Layer 8 of a small transformer language model trained on English Wikipedia (13 layers, counted from 0, width 128).
A neuron's activation on a vector x is SiLU(gate . x) times (in . x), where the dot is the dot product.
The model reads these tokens: " result" "s==" "\n" "\n" "!" " style" "=" "\"" "\"" " |" " Reg" "ular" " season" "\n" "\n" "|" " Date" " |" " O" "pp"

The vector x that enters this layer's MLP at each token. A number n stands for (n - 500) times 0.0035.
0 " result": 449 454 438 512 538 464 344 527 513 502 499 316 409 580 362 474 548 493 513 481 423 635 488 623 533 400 564 452 487 463 366 574 497 483 479 563 511 791 444 351 400 304 613 430 527 481 521 453 615 449 630 593 545 495 424 519 531 504 580 516 555 482 326 516 595 505 485 525 482 417 627 567 439 453 602 441 381 591 655 514 425 485 431 477 345 729 520 388 516 604 554 537 334 482 548 489 609 489 583 389 523 931 465 435 493 470 416 483 554 368 589 615 553 394 374 442 638 437 303 448 526 503 526 495 479 539 565 477
1 "s==": 497 469 495 425 545 561 521 597 426 588 553 225 402 474 454 628 589 563 644 451 426 472 275 497 630 609 586 509 399 494 444 541 538 540 416 379 451 780 512 432 498 322 516 407 390 394 598 470 665 487 542 446 504 470 468 425 458 486 540 503 537 412 468 435 633 593 525 462 477 493 564 601 381 490 464 529 384 509 668 565 336 452 448 572 485 630 435 430 624 393 501 452 472 436 559 409 508 477 498 534 504 924 457 489 414 456 531 645 687 477 497 560 391 468 511 470 620 524 432 491 490 521 586 421 534 510 640 503
2 "\n": 483 526 529 426 451 479 491 501 510 410 549 302 472 403 481 530 479 478 653 483 536 386 68 478 695 410 454 498 476 553 433 520 525 539 470 506 554 619 497 509 451 426 459 475 469 449 492 472 840 470 491 519 600 513 467 534 530 498 489 448 496 363 629 612 613 504 456 473 551 473 490 514 466 458 566 394 479 440 497 585 273 449 502 476 470 590 391 453 459 383 436 541 547 413 627 426 526 515 510 580 549 847 541 418 463 419 512 517 660 555 436 553 495 484 510 448 556 587 563 504 512 485 455 482 547 525 556 554
3 "\n": 496 446 568 433 427 467 539 499 518 397 544 286 482 395 527 522 464 507 600 485 502 461 84 486 700 464 438 512 495 512 464 536 542 534 458 541 526 572 521 527 406 469 502 446 467 458 456 483 881 487 491 513 579 518 487 564 542 520 479 439 466 376 641 621 633 525 456 477 512 473 481 500 500 486 564 388 469 453 419 615 264 427 464 450 452 592 328 433 514 408 448 562 517 417 588 429 510 515 512 585 515 803 521 444 476 404 570 502 656 539 471 556 508 530 436 423 518 539 612 483 482 481 485 452 559 500 554 570
4 "!": 315 405 665 521 395 519 562 493 433 574 445 251 495 302 547 581 496 472 454 466 550 627 443 545 650 400 455 513 696 534 548 511 708 434 703 510 625 581 409 509 396 491 486 476 485 485 394 475 658 475 489 593 364 494 634 391 673 395 584 389 480 421 456 644 496 573 438 426 353 403 661 494 546 413 474 484 347 634 518 438 420 445 527 433 517 744 317 536 468 228 466 520 592 430 562 592 501 547 592 568 572 769 514 406 489 363 602 448 522 421 344 637 391 538 263 556 561 425 482 506 453 677 486 674 479 437 538 540
5 " style": 366 583 416 475 666 391 498 400 419 464 584 273 451 370 484 563 377 578 551 453 417 500 490 462 466 398 426 513 510 470 455 463 430 545 515 657 536 575 472 618 586 496 554 560 342 551 535 457 705 489 683 476 390 485 521 465 596 494 447 482 547 447 411 715 581 656 448 363 538 333 527 393 566 441 488 456 424 443 534 453 450 524 545 489 538 705 349 455 507 426 415 471 312 494 472 619 451 488 508 524 578 900 550 534 567 398 607 579 610 496 422 683 394 688 472 346 536 481 430 551 437 683 521 502 628 477 556 489
6 "=": 510 355 493 494 469 513 542 620 445 639 492 266 527 583 501 681 441 482 538 418 482 547 318 495 607 534 355 346 580 412 507 578 611 755 538 487 411 639 301 453 506 356 445 542 631 589 521 478 611 517 667 567 374 445 585 554 543 486 535 575 583 462 464 688 468 602 538 441 316 439 646 719 470 398 557 536 205 334 422 468 287 553 528 454 508 720 470 569 556 366 498 525 403 538 523 457 533 651 455 516 558 861 530 492 540 497 482 482 704 515 445 496 624 438 536 469 468 537 478 445 433 299 555 563 522 551 447 474
7 "\"": 475 410 414 568 719 531 417 421 459 757 460 310 445 500 599 430 642 459 412 466 647 561 297 587 544 340 429 475 569 510 469 562 494 334 587 552 530 711 459 392 529 463 358 374 349 492 481 354 644 475 477 598 319 540 625 458 611 458 538 505 474 438 270 543 476 606 559 483 484 493 556 639 679 502 497 601 352 454 573 437 499 469 445 453 551 619 606 425 495 372 476 566 510 440 478 455 522 459 380 696 547 811 575 531 515 454 537 421 490 568 174 427 576 493 337 404 528 570 378 499 422 547 615 533 500 380 529 476
8 "\"": 438 475 446 629 690 524 431 454 472 769 479 365 505 486 587 433 674 443 400 489 603 485 272 562 559 398 393 519 582 512 457 554 518 404 602 519 540 743 437 343 592 447 431 409 386 477 445 344 610 449 484 616 291 538 606 427 605 446 579 480 541 420 293 526 559 582 541 502 520 486 555 617 657 521 476 593 348 443 553 405 473 464 426 447 565 631 583 423 535 418 463 594 512 490 505 524 544 455 403 705 554 812 566 509 479 410 564 508 435 559 221 436 583 478 305 413 578 548 319 447 429 519 641 534 470 361 509 454
9 " |": 510 481 509 527 525 606 438 523 496 599 427 347 512 388 556 476 537 549 547 495 467 442 365 560 811 647 430 568 685 459 635 484 518 424 546 350 471 660 542 521 581 423 570 497 525 488 429 456 299 458 519 584 434 465 575 588 664 498 631 475 588 446 384 501 602 583 568 410 519 490 492 581 682 390 418 478 550 450 459 365 450 461 480 465 446 612 529 613 510 480 475 619 528 546 633 668 471 622 484 525 462 829 596 409 495 518 492 574 550 526 398 435 539 492 516 478 671 460 490 555 381 503 605 408 462 475 544 435
10 " Reg": 253 293 435 566 377 582 370 466 306 594 417 134 580 455 585 385 425 546 518 651 298 492 295 578 431 606 439 568 429 509 522 542 454 608 414 331 469 502 414 432 341 582 515 570 575 520 381 452 648 481 508 590 560 508 491 570 410 578 594 520 560 567 195 552 588 568 527 358 403 426 355 499 553 542 494 549 740 490 481 411 571 427 591 493 334 608 468 477 426 483 684 730 267 673 487 455 384 624 519 533 536 643 530 601 369 722 527 448 557 369 441 344 438 641 475 523 567 565 496 476 434 560 512 573 561 430 603 371
11 "ular": 551 495 544 443 577 415 368 510 534 615 561 344 564 440 543 564 489 557 491 487 395 473 505 659 386 493 383 563 473 441 575 488 593 470 492 451 581 590 510 398 224 513 520 606 428 489 347 496 576 361 539 582 616 364 471 583 623 615 403 595 563 434 437 441 375 418 556 661 395 384 368 483 496 597 628 456 647 544 510 522 530 529 451 412 668 753 316 566 441 502 656 320 405 416 609 297 611 565 412 595 526 820 462 610 710 543 487 497 342 633 436 493 493 571 588 239 396 345 410 568 539 516 474 522 540 455 432 355
12 " season": 446 571 598 458 561 394 427 326 572 682 506 413 496 533 451 468 643 545 668 565 447 556 439 610 625 622 458 504 523 312 429 531 341 760 510 283 534 563 392 363 320 513 553 476 435 463 349 396 645 604 589 553 292 559 511 492 536 602 520 468 540 430 268 406 592 488 490 475 529 500 524 426 511 448 513 327 527 495 423 338 578 547 460 465 545 576 477 513 561 425 608 643 397 340 555 522 515 569 433 499 523 887 384 586 421 421 566 591 352 444 599 626 436 539 334 424 609 576 420 578 388 537 654 468 464 422 565 541
13 "\n": 498 438 515 457 474 490 505 469 475 455 493 329 541 390 462 501 540 502 586 495 544 423 26 522 718 404 515 497 465 569 414 533 571 573 521 450 496 626 497 491 481 377 450 504 473 513 428 478 869 485 507 546 527 522 496 510 501 558 532 450 560 508 604 555 470 479 518 546 406 500 511 571 542 452 529 449 423 375 407 521 334 449 476 477 475 538 501 498 504 437 506 601 541 496 490 470 508 546 519 572 539 843 483 418 551 441 526 556 569 538 450 516 519 447 602 524 513 541 576 481 469 503 459 430 588 464 535 555
14 "\n": 500 411 552 460 413 481 562 451 489 419 508 294 432 397 560 483 455 481 580 515 449 474 80 512 727 447 460 449 513 507 461 547 540 477 453 574 490 559 550 560 398 436 448 422 436 482 477 508 884 487 523 525 514 546 503 612 573 539 453 417 456 399 612 555 600 519 451 502 474 540 441 549 601 499 616 454 512 442 371 704 265 443 441 454 434 567 311 414 574 489 464 564 513 480 563 429 514 487 524 630 499 767 479 469 520 462 556 545 596 533 557 533 499 520 456 453 461 507 581 522 477 497 478 452 565 532 537 553
15 "|": 551 381 465 557 434 576 540 630 544 320 424 382 602 349 541 526 645 548 489 519 403 511 457 703 711 545 538 504 515 499 559 574 597 583 500 413 476 593 490 561 391 368 409 544 395 535 425 503 422 476 480 576 467 465 551 520 497 470 633 436 426 463 463 621 510 563 400 449 337 496 550 578 565 446 445 589 464 559 374 283 363 415 511 395 441 593 464 617 444 358 448 403 509 314 626 566 549 536 467 515 499 937 577 415 518 423 408 569 510 531 439 384 465 570 611 509 619 390 580 523 450 479 546 433 560 409 544 538
16 " Date": 409 364 700 559 392 328 359 472 406 537 534 321 286 467 542 494 351 418 486 527 556 609 508 630 504 380 406 475 602 433 447 534 596 491 592 522 479 589 390 304 587 504 267 539 464 608 538 490 660 644 637 522 522 624 401 442 671 619 582 471 383 610 450 625 687 465 328 524 479 532 454 392 573 530 529 317 462 498 447 528 585 528 465 511 751 656 455 605 490 251 545 517 422 554 565 464 690 521 534 478 546 809 501 601 369 587 554 495 647 436 424 598 385 584 364 254 537 524 375 533 379 628 402 530 501 672 601 414
17 " |": 520 287 538 635 495 514 542 596 528 613 433 319 473 448 590 459 558 530 601 559 275 515 382 548 755 591 578 481 594 555 565 503 513 756 612 408 478 533 587 587 393 403 550 485 447 473 456 490 367 479 371 511 521 456 591 622 522 443 644 485 640 270 422 452 505 622 361 399 469 434 464 506 411 460 454 441 519 495 247 478 395 470 508 408 449 670 455 651 580 497 517 518 547 423 665 478 477 501 470 501 429 830 564 423 561 464 433 404 481 499 420 413 500 543 591 480 507 300 491 540 326 451 483 382 585 459 501 425
18 " O": 553 335 516 479 519 477 397 554 510 558 457 248 554 371 643 400 434 534 411 513 302 419 570 569 499 385 446 342 596 491 544 511 591 739 687 371 379 443 504 325 416 490 468 519 571 618 563 453 865 534 536 560 369 536 474 472 469 483 571 549 443 392 538 593 682 455 370 503 522 403 443 398 663 443 485 597 616 493 538 477 671 465 471 512 600 429 401 544 396 527 528 522 411 411 509 480 508 614 497 387 733 651 525 484 377 515 512 422 411 600 530 631 571 492 560 613 629 373 573 663 693 681 597 540 541 345 451 563
19 "pp": 485 567 562 539 485 565 574 481 289 569 378 139 517 612 612 461 365 507 302 462 267 322 580 605 495 478 567 693 438 361 423 496 362 482 573 597 461 487 396 525 533 657 546 581 399 481 608 573 665 447 454 543 617 492 407 525 619 696 486 601 432 479 587 428 518 490 332 316 529 395 494 301 784 490 463 394 542 615 544 378 723 470 524 382 550 695 694 501 419 453 516 514 298 408 528 531 676 422 406 375 436 618 470 533 454 602 575 236 540 465 397 407 434 411 436 551 401 616 674 573 318 585 387 461 581 604 598 462

Each question shows the input weights of one neuron of the MLP. A number n stands for (n - 500) times 0.0014.

n35 gate: 426 581 402 410 384 521 597 618 509 580 612 455 655 515 462 433 334 389 532 534 497 554 398 518 480 646 516 364 651 425 527 452 522 460 475 479 387 286 569 506 609 516 615 494 566 524 478 423 528 358 546 651 519 330 427 578 319 607 658 482 432 509 548 718 667 565 463 392 462 254 455 414 628 512 402 500 500 389 346 632 552 411 587 439 491 670 373 509 399 135 364 406 554 436 583 516 574 345 460 586 488 489 602 446 389 568 436 426 648 340 391 525 672 620 506 503 575 433 359 669 415 475 359 551 562 439 531 295
n35 in: 384 353 601 553 415 572 494 465 554 452 560 591 442 490 651 610 458 557 354 430 233 510 588 633 494 497 471 477 503 299 410 509 500 414 689 665 421 535 630 487 461 461 455 605 292 546 513 430 448 686 449 590 419 494 626 416 690 523 606 612 596 253 472 585 456 407 560 707 630 401 423 402 562 689 481 543 528 497 618 383 532 449 556 605 632 306 449 548 545 568 596 606 503 465 241 598 452 654 599 286 572 542 512 565 379 446 319 506 420 591 326 464 500 421 529 226 464 406 628 652 334 513 570 349 519 491 402 456
Its two highest activations, in order, are on tokens 16 " Date", 18 " O"

n263 gate: 415 489 470 402 503 562 478 528 457 432 528 573 462 418 355 669 558 574 534 473 408 464 458 693 574 522 530 357 535 539 452 618 671 563 478 390 449 500 623 442 442 494 580 505 381 500 492 620 488 527 610 503 497 525 381 481 420 668 519 410 604 286 558 430 457 497 503 516 642 718 503 410 372 540 601 492 433 487 323 568 293 524 401 538 422 537 549 572 597 450 377 457 444 628 782 572 511 513 692 524 433 464 433 394 533 549 568 434 363 530 610 586 478 538 584 441 711 444 401 417 556 456 500 555 483 454 361 286
n263 in: 574 489 511 503 367 438 663 464 459 651 477 389 629 530 555 446 572 500 440 519 525 357 435 413 440 654 669 514 371 400 628 556 666 516 613 508 557 395 413 456 511 392 461 492 548 545 394 680 522 429 500 484 550 506 441 434 566 508 475 305 506 365 407 416 503 483 546 538 629 606 476 570 433 465 481 487 346 555 544 524 505 565 441 519 435 579 629 561 411 469 711 500 516 454 670 416 486 513 651 495 706 714 433 669 541 361 568 518 398 454 395 605 636 696 544 381 506 446 460 419 572 495 486 577 310 449 528 391
On which token does it fire most? 17 " |"

n148 gate: 411 462 456 480 512 483 494 300 370 492 546 492 503 444 503 701 425 571 602 379 415 533 430 529 422 467 572 424 680 566 413 480 485 432 640 409 444 443 591 563 551 386 464 358 535 500 382 462 513 417 488 506 719 533 626 476 401 455 589 457 610 375 420 476 678 411 453 713 564 473 388 506 587 471 532 415 529 475 394 562 671 236 413 565 491 556 545 545 394 539 565 491 717 568 681 769 536 447 458 398 333 525 604 517 633 488 594 429 690 509 548 368 476 362 426 445 672 648 561 563 648 727 553 663 449 517 539 479
n148 in: 631 669 320 508 478 458 546 426 463 520 376 560 457 542 522 559 583 429 400 525 579 688 461 410 590 480 575 477 675 529 652 400 561 421 653 394 570 562 416 449 560 529 412 321 453 462 581 511 454 440 526 583 649 489 433 148 500 633 614 528 506 446 549 488 436 491 523 469 474 683 418 404 460 584 446 505 553 422 633 413 596 567 610 359 461 605 528 569 483 457 378 483 483 463 344 546 474 460 582 731 521 513 505 549 384 472 652 470 673 380 508 710 585 421 435 626 491 545 445 466 386 438 528 612 243 480 497 455
On which token does it fire most, and how strongly? 4 "!", at about 0.36

n107 gate: 456 474 401 662 395 578 544 364 491 698 619 516 462 485 285 512 506 348 254 573 442 422 586 573 577 497 574 470 629 461 483 575 551 421 547 492 611 570 563 500 488 458 355 335 560 393 527 588 616 497 450 400 556 583 628 497 455 632 500 620 382 382 418 605 442 515 418 579 437 620 591 452 506 352 644 480 422 692 418 430 594 462 692 491 549 582 432 533 464 389 594 629 583 313 379 434 500 531 715 399 638 385 653 588 433 468 450 613 444 359 489 452 383 450 535 564 377 589 729 521 549 430 480 594 521 630 449 576
n107 in: 555 460 612 514 563 659 605 456 454 420 659 580 366 364 464 494 318 543 646 569 563 568 434 362 495 372 605 438 537 582 463 551 494 581 457 647 709 447 591 456 541 585 381 523 573 630 674 474 474 445 572 356 599 552 440 617 640 394 509 497 448 300 550 597 537 570 552 361 645 537 648 482 433 537 690 583 611 530 483 363 362 580 542 442 526 487 407 535 515 332 538 525 571 537 676 515 430 377 567 542 557 570 648 461 635 503 494 344 630 418 332 427 486 583 612 625 332 426 458 649 554 442 359 480 506 324 429 428
On which token does it fire most? 4 "!"

n5 gate: 513 636 606 529 487 484 396 413 351 417 379 497 523 457 361 294 581 503 586 527 619 480 524 668 657 370 611 493 513 443 672 533 466 311 543 554 526 221 402 329 507 473 577 410 377 548 588 397 356 420 500 500 638 443 431 638 557 503 654 510 620 386 500 605 415 473 546 520 483 632 417 524 696 700 828 290 513 560 517 754 633 447 652 288 595 542 320 624 564 293 557 406 315 487 443 642 553 550 543 561 575 630 384 413 629 460 566 411 460 575 554 561 361 662 560 576 581 559 506 446 347 676 560 644 550 510 490 335
n5 in: 547 539 574 653 442 351 528 497 518 544 641 506 631 515 350 558 415 648 524 420 657 532 531 358 522 519 660 560 558 472 297 512 280 407 401 574 497 443 794 709 553 550 435 432 503 518 699 398 480 516 665 512 353 463 488 588 381 487 431 485 484 584 341 392 491 615 768 444 503 407 599 605 660 555 404 358 527 394 596 475 593 451 702 481 567 629 565 463 497 585 565 382 542 562 534 509 313 521 519 491 506 595 500 617 454 713 552 452 556 412 497 572 540 503 546 635 289 521 527 594 361 710 694 539 369 588 560 319
On which token does it fire most, and how strongly? 5 " style", at about 0.42

n277 gate: 406 598 251 490 390 525 424 464 279 417 355 523 349 664 374 401 464 350 678 536 450 507 448 390 354 323 645 312 402 336 409 493 389 224 583 623 347 435 478 262 485 453 374 539 747 517 621 703 490 478 658 553 627 547 383 460 554 438 543 263 464 396 566 332 518 352 439 464 361 596 365 669 624 472 718 366 655 734 636 592 461 592 451 539 370 442 554 471 485 273 557 553 458 639 367 387 446 303 414 397 382 490 646 375 725 507 625 534 525 525 490 605 543 450 621 415 558 648 751 493 549 429 486 555 287 546 537 539
n277 in: 579 435 644 488 754 562 704 315 401 425 397 542 679 599 480 485 433 680 468 479 560 583 555 524 527 630 567 392 597 405 418 473 336 633 376 477 389 470 549 579 402 585 552 497 623 445 565 323 552 627 597 591 543 436 616 515 692 337 546 506 491 612 439 438 464 500 566 590 438 485 471 503 427 497 578 532 461 423 515 491 377 563 579 611 530 465 512 503 451 340 563 453 329 311 416 644 573 486 609 384 458 438 491 468 683 747 470 474 739 364 581 650 521 557 605 357 463 541 753 531 326 434 428 608 445 651 528 458
On which token does it fire most? 8 "\""

n200 gate: 367 486 485 483 451 454 461 411 406 516 399 492 456 556 472 480 452 553 688 350 199 428 543 567 428 473 357 301 463 428 408 434 560 388 482 416 383 425 506 405 530 530 417 685 397 492 272 213 656 485 432 520 568 470 413 589 476 293 482 497 396 411 546 560 529 462 518 656 407 441 514 464 506 497 506 396 358 653 306 413 453 413 626 477 512 436 388 494 566 275 474 512 506 366 521 314 473 439 538 393 340 645 547 650 506 465 579 299 412 514 489 545 500 591 585 597 422 425 540 485 451 503 444 645 606 494 566 634
n200 in: 309 458 343 495 548 385 570 344 386 540 469 633 481 489 546 360 503 497 554 441 540 459 554 508 614 527 554 635 484 394 565 579 310 575 438 546 542 598 325 692 584 286 527 430 560 479 544 599 531 556 513 633 432 476 674 405 492 648 600 578 530 653 526 475 416 470 662 412 571 500 456 371 563 466 412 577 402 503 468 588 521 367 443 471 624 442 661 424 402 672 527 437 529 566 441 331 446 447 417 544 480 463 525 484 559 537 412 459 428 489 454 389 564 457 423 425 366 560 380 359 550 633 500 668 408 505 399 439
On which token does it fire most? 19 "pp"

n158 gate: 594 353 506 369 497 674 591 470 581 634 353 439 364 434 497 479 424 563 379 617 461 515 517 614 609 658 558 670 482 573 476 491 642 654 545 598 473 420 558 482 430 494 503 596 348 572 472 569 484 563 370 306 552 588 559 576 454 494 494 559 494 449 398 509 518 718 446 479 605 551 573 559 442 355 437 313 473 454 506 551 623 590 673 413 521 604 427 379 387 420 521 503 409 488 488 377 506 506 606 590 404 329 631 509 470 620 599 677 379 462 716 686 434 374 455 450 436 494 764 607 541 521 545 596 358 459 761 318
n158 in: 603 435 550 298 393 634 517 472 442 451 356 449 360 400 582 456 472 486 566 647 658 412 586 500 510 514 415 460 641 540 562 454 394 344 508 455 478 464 545 469 613 627 444 458 405 380 426 436 533 394 617 408 385 497 505 548 716 534 506 403 377 391 645 429 459 573 364 444 457 431 457 477 472 423 583 240 585 500 519 390 661 467 543 317 495 495 469 489 534 418 603 655 361 517 600 659 466 571 517 535 388 557 576 599 414 642 528 444 539 462 357 362 630 475 436 440 568 421 473 373 418 533 561 358 461 380 423 335
Its three highest activations, in order, are on tokens 19 "pp", 10 " Reg", 17 " |"

n53 gate: 436 534 383 559 348 487 403 529 579 366 477 562 433 538 361 434 468 698 564 382 668 448 570 465 549 481 574 513 475 565 369 500 477 532 631 417 715 497 575 619 626 516 587 580 578 775 588 637 612 391 372 469 642 388 484 458 571 608 561 668 529 551 639 591 582 423 392 407 575 513 392 516 412 604 417 506 443 618 720 380 535 500 450 436 252 422 529 629 568 474 657 659 619 363 618 575 542 443 490 644 614 637 397 460 720 334 443 531 414 431 726 565 608 392 570 437 559 221 497 613 456 306 532 445 545 462 353 585
n53 in: 465 642 560 629 400 636 324 353 506 404 579 378 465 497 614 556 500 547 554 525 591 355 486 553 368 538 603 653 648 442 537 426 529 472 319 564 591 705 565 519 423 574 576 579 558 606 529 440 466 398 389 562 458 462 491 465 666 626 631 559 487 726 586 594 621 614 434 437 561 412 509 454 728 512 718 309 562 494 655 431 528 453 457 415 438 431 554 631 407 432 560 807 162 484 402 452 640 524 459 458 515 571 392 427 592 494 528 588 516 401 672 587 632 387 702 431 545 463 626 304 500 528 560 567 586 522 429 669
On which token does it fire most, and how strongly? 0 " result", at about 0.44

n22 gate: 635 634 612 503 536 431 595 432 397 375 509 461 463 506 431 392 420 409 395 585 633 503 514 524 611 482 528 544 628 438 435 312 522 576 521 593 530 458 441 552 571 318 454 439 432 421 413 476 656 402 583 551 577 420 314 534 343 653 479 589 528 426 355 631 482 378 494 570 550 403 671 415 231 260 622 337 536 717 406 585 652 506 631 628 557 624 546 672 565 432 430 607 458 427 375 702 567 517 433 465 491 537 537 397 509 603 597 348 515 503 436 417 470 548 530 475 590 362 298 435 488 685 564 556 463 482 276 355
n22 in: 537 553 435 639 347 424 483 408 568 500 613 611 356 588 408 458 401 431 432 380 580 471 505 207 588 445 465 444 517 564 539 623 574 469 529 369 514 636 526 445 428 321 500 308 514 503 561 489 497 213 489 413 379 566 500 425 552 506 440 517 431 474 439 541 463 477 597 574 427 546 619 394 729 562 583 486 576 695 386 387 340 636 319 543 627 513 603 451 608 398 531 452 433 366 331 494 405 384 511 451 406 644 554 583 480 526 469 626 586 601 489 416 591 474 585 547 474 494 539 283 422 500 409 384 529 514 550 591
On which token does it fire most? 0 " result"

n154 gate: 401 494 518 402 606 368 301 614 485 466 608 574 683 557 659 568 494 449 571 455 301 665 500 420 459 686 509 521 634 739 535 313 380 628 494 646 438 549 603 563 560 364 485 461 506 474 555 464 411 632 545 313 554 413 529 527 566 329 452 581 569 614 462 466 491 479 545 458 543 491 385 417 333 526 527 389 385 525 351 420 637 391 753 381 547 527 521 271 558 552 625 596 439 393 443 482 602 376 359 454 508 575 486 379 458 432 547 661 371 503 708 621 473 461 438 515 421 500 509 678 383 571 512 457 362 509 558 506
n154 in: 602 484 313 738 446 535 368 522 554 500 520 523 478 508 448 591 575 448 341 538 644 573 502 408 525 456 721 410 465 356 303 532 492 522 519 440 562 360 492 602 564 671 291 552 550 442 461 492 613 432 379 623 619 536 557 483 409 534 577 572 467 464 452 458 395 508 495 579 528 486 405 472 514 352 467 463 629 308 560 449 465 511 503 497 473 562 544 519 400 692 536 487 409 424 410 519 418 440 500 503 580 470 510 685 598 495 419 513 497 296 531 572 416 508 405 565 564 532 788 506 326 503 568 576 464 589 617 451
On which token does it fire most? 4 "!"

n241 gate: 369 636 392 530 479 324 541 656 617 415 571 594 556 534 462 640 378 549 559 549 377 478 469 712 545 444 556 354 385 396 433 512 449 404 537 512 469 576 304 478 431 384 456 605 293 536 333 531 598 404 497 651 663 316 460 447 434 585 410 660 699 534 641 535 470 282 401 562 443 620 342 487 475 497 426 417 408 491 506 736 522 472 533 673 369 514 559 537 412 620 528 476 333 426 392 254 603 638 612 622 564 572 512 377 478 417 512 679 410 615 503 437 574 340 429 346 550 536 533 547 291 401 528 446 481 616 554 482
n241 in: 533 575 500 437 369 526 500 634 512 440 552 299 411 494 522 477 416 388 641 647 503 458 397 685 642 500 410 603 644 398 419 425 488 529 757 477 462 589 340 435 467 461 393 462 417 531 491 306 572 521 479 494 479 447 453 449 542 470 405 678 393 562 643 488 375 518 573 757 452 412 560 552 587 526 497 373 590 578 459 667 438 509 411 485 468 513 456 488 536 482 420 636 454 368 394 551 654 573 698 610 417 560 550 340 429 276 550 494 527 491 463 359 656 515 694 457 752 532 595 419 540 579 550 355 550 433 458 354
On which token does it fire most? 13 "\n"

n50 gate: 451 596 419 462 545 577 490 352 315 445 571 578 484 497 587 558 804 451 469 354 380 563 276 626 417 559 371 443 656 513 455 672 470 536 562 506 322 488 317 480 612 507 523 356 468 456 357 711 488 395 523 627 437 471 506 434 411 470 507 402 267 523 427 330 484 507 513 712 383 494 349 386 404 667 409 447 526 500 487 503 520 565 414 364 394 538 500 369 663 387 226 455 417 497 526 490 585 494 660 444 515 433 491 503 640 272 328 575 503 561 593 414 571 442 481 483 686 631 630 358 356 334 169 462 411 397 583 539
n50 in: 500 438 522 436 519 695 580 551 566 553 142 523 452 528 644 432 388 431 572 632 673 461 529 469 463 541 462 542 420 465 627 497 500 342 687 494 415 566 487 637 548 609 516 674 503 506 516 311 500 367 240 500 318 510 522 487 506 548 379 503 579 611 580 587 425 389 528 412 487 314 686 679 612 600 528 461 656 404 481 494 327 610 352 519 407 417 494 541 426 410 484 621 543 513 351 503 579 440 443 430 589 450 581 506 462 484 707 287 475 339 591 356 704 544 446 297 613 426 663 468 602 437 610 418 478 444 345 275
On which token does it fire most? 8 "\""

n116 gate: 510 472 495 592 515 691 492 490 646 511 588 476 384 559 332 492 461 500 645 469 503 518 441 452 568 472 451 371 379 539 467 482 429 372 533 584 490 629 529 378 521 523 596 549 455 596 576 247 470 554 464 357 394 546 470 471 617 392 466 540 435 428 433 579 533 588 365 608 424 651 517 656 576 467 513 483 510 293 569 650 513 449 653 623 563 500 407 394 458 571 397 485 565 400 407 615 456 554 477 493 367 462 481 530 364 492 393 544 521 392 468 578 339 564 408 659 513 571 487 557 573 459 536 498 554 528 605 642
n116 in: 369 497 419 450 540 545 590 434 665 418 503 502 563 579 358 436 566 362 645 543 424 392 512 484 473 410 472 374 723 442 574 519 430 299 478 633 454 567 666 574 544 525 363 429 592 422 533 397 444 293 470 455 580 402 460 420 604 383 454 497 492 525 492 675 594 470 314 543 558 581 555 659 583 457 535 396 516 363 660 605 492 546 540 495 484 389 339 410 387 486 375 617 537 400 437 649 546 660 473 427 538 465 644 424 611 470 549 542 554 375 518 442 432 446 462 573 555 641 426 563 513 541 557 484 511 516 694 532
On which token does it fire most? 11 "ular"

n255 gate: 492 275 513 490 516 385 665 549 481 469 547 409 686 594 365 497 473 586 520 535 463 475 451 590 583 454 500 486 555 552 495 610 539 578 460 556 524 422 443 532 421 579 619 452 583 418 533 468 486 495 503 500 449 408 439 389 492 648 362 294 662 277 591 590 518 492 431 562 519 471 441 489 312 606 559 515 587 508 511 766 299 612 469 583 511 466 565 562 391 322 605 482 400 268 589 391 452 475 556 382 402 505 444 435 602 492 524 461 535 576 523 609 415 577 439 337 432 429 414 530 432 559 433 580 597 508 454 582
n255 in: 705 508 431 596 580 458 538 576 535 605 517 480 549 471 467 445 573 583 582 594 447 352 520 676 593 484 481 522 356 552 442 518 644 535 522 510 641 409 541 492 446 345 468 546 453 657 486 511 454 373 268 421 557 384 611 424 476 571 462 560 576 411 586 613 429 433 415 444 475 532 386 428 437 606 631 367 569 587 457 548 430 636 495 406 540 614 400 703 552 552 618 455 484 343 497 650 584 571 573 657 636 567 533 676 481 500 495 567 522 534 597 552 569 527 602 394 328 331 521 405 440 578 492 503 546 587 410 410
On which token does it fire most? 11 "ular"

n317 gate: 534 443 457 503 267 409 584 593 340 426 458 400 382 580 521 521 503 617 603 540 488 623 296 601 402 525 481 475 397 569 298 385 478 676 373 642 451 387 541 525 453 362 453 361 572 322 617 442 542 379 432 421 694 599 482 369 381 377 376 449 503 581 440 484 512 376 448 435 453 435 524 405 302 445 559 476 442 295 444 635 515 310 470 411 454 497 540 360 421 450 543 500 297 300 367 519 407 456 543 470 494 468 617 542 602 491 672 503 543 649 535 544 383 319 602 679 428 376 611 459 485 448 395 351 727 667 446 515
n317 in: 525 497 669 512 629 339 487 522 522 536 500 460 646 423 400 463 582 522 530 741 482 389 625 577 492 403 569 729 312 456 449 457 334 565 783 589 399 627 475 503 330 591 391 599 461 669 522 503 492 631 512 518 437 400 576 641 638 497 341 591 416 618 527 513 430 615 540 339 443 324 431 481 522 448 466 521 503 685 506 482 522 380 548 386 454 435 687 525 532 563 643 546 567 509 475 652 593 336 360 381 346 572 386 347 451 478 571 393 717 299 574 569 500 414 624 433 298 537 579 421 670 549 478 605 497 448 443 586
On which token does it fire most? 19 "pp"

n125 gate: 378 484 351 452 545 571 437 239 624 488 469 410 500 523 522 497 480 409 375 379 575 540 563 581 548 605 556 329 519 307 666 561 453 444 389 494 630 521 527 599 560 579 629 549 500 337 467 673 376 408 487 497 460 194 416 480 477 533 553 825 204 589 497 533 487 609 399 431 523 503 547 490 683 548 405 484 332 354 415 536 356 497 561 666 246 547 500 391 353 413 428 487 644 672 742 353 694 457 372 585 466 463 537 576 601 562 373 531 408 503 478 410 572 591 405 632 457 416 376 530 481 569 330 655 457 506 714 445
n125 in: 389 536 418 524 415 376 606 450 417 481 573 554 395 506 442 561 484 531 559 614 341 525 514 417 531 475 410 487 440 663 440 413 630 666 580 465 485 494 447 457 572 301 472 540 488 553 613 479 636 577 611 443 404 726 385 634 422 481 537 428 488 457 530 525 216 617 427 478 585 782 690 614 453 339 583 397 306 561 546 680 528 689 572 488 542 545 506 624 487 541 503 569 313 558 377 513 478 459 630 695 673 494 410 476 350 426 592 538 472 575 195 631 454 445 494 564 581 557 578 491 515 589 644 458 450 324 622 357
On which token does it fire most, and how strongly? 7 "\"", at about 0.15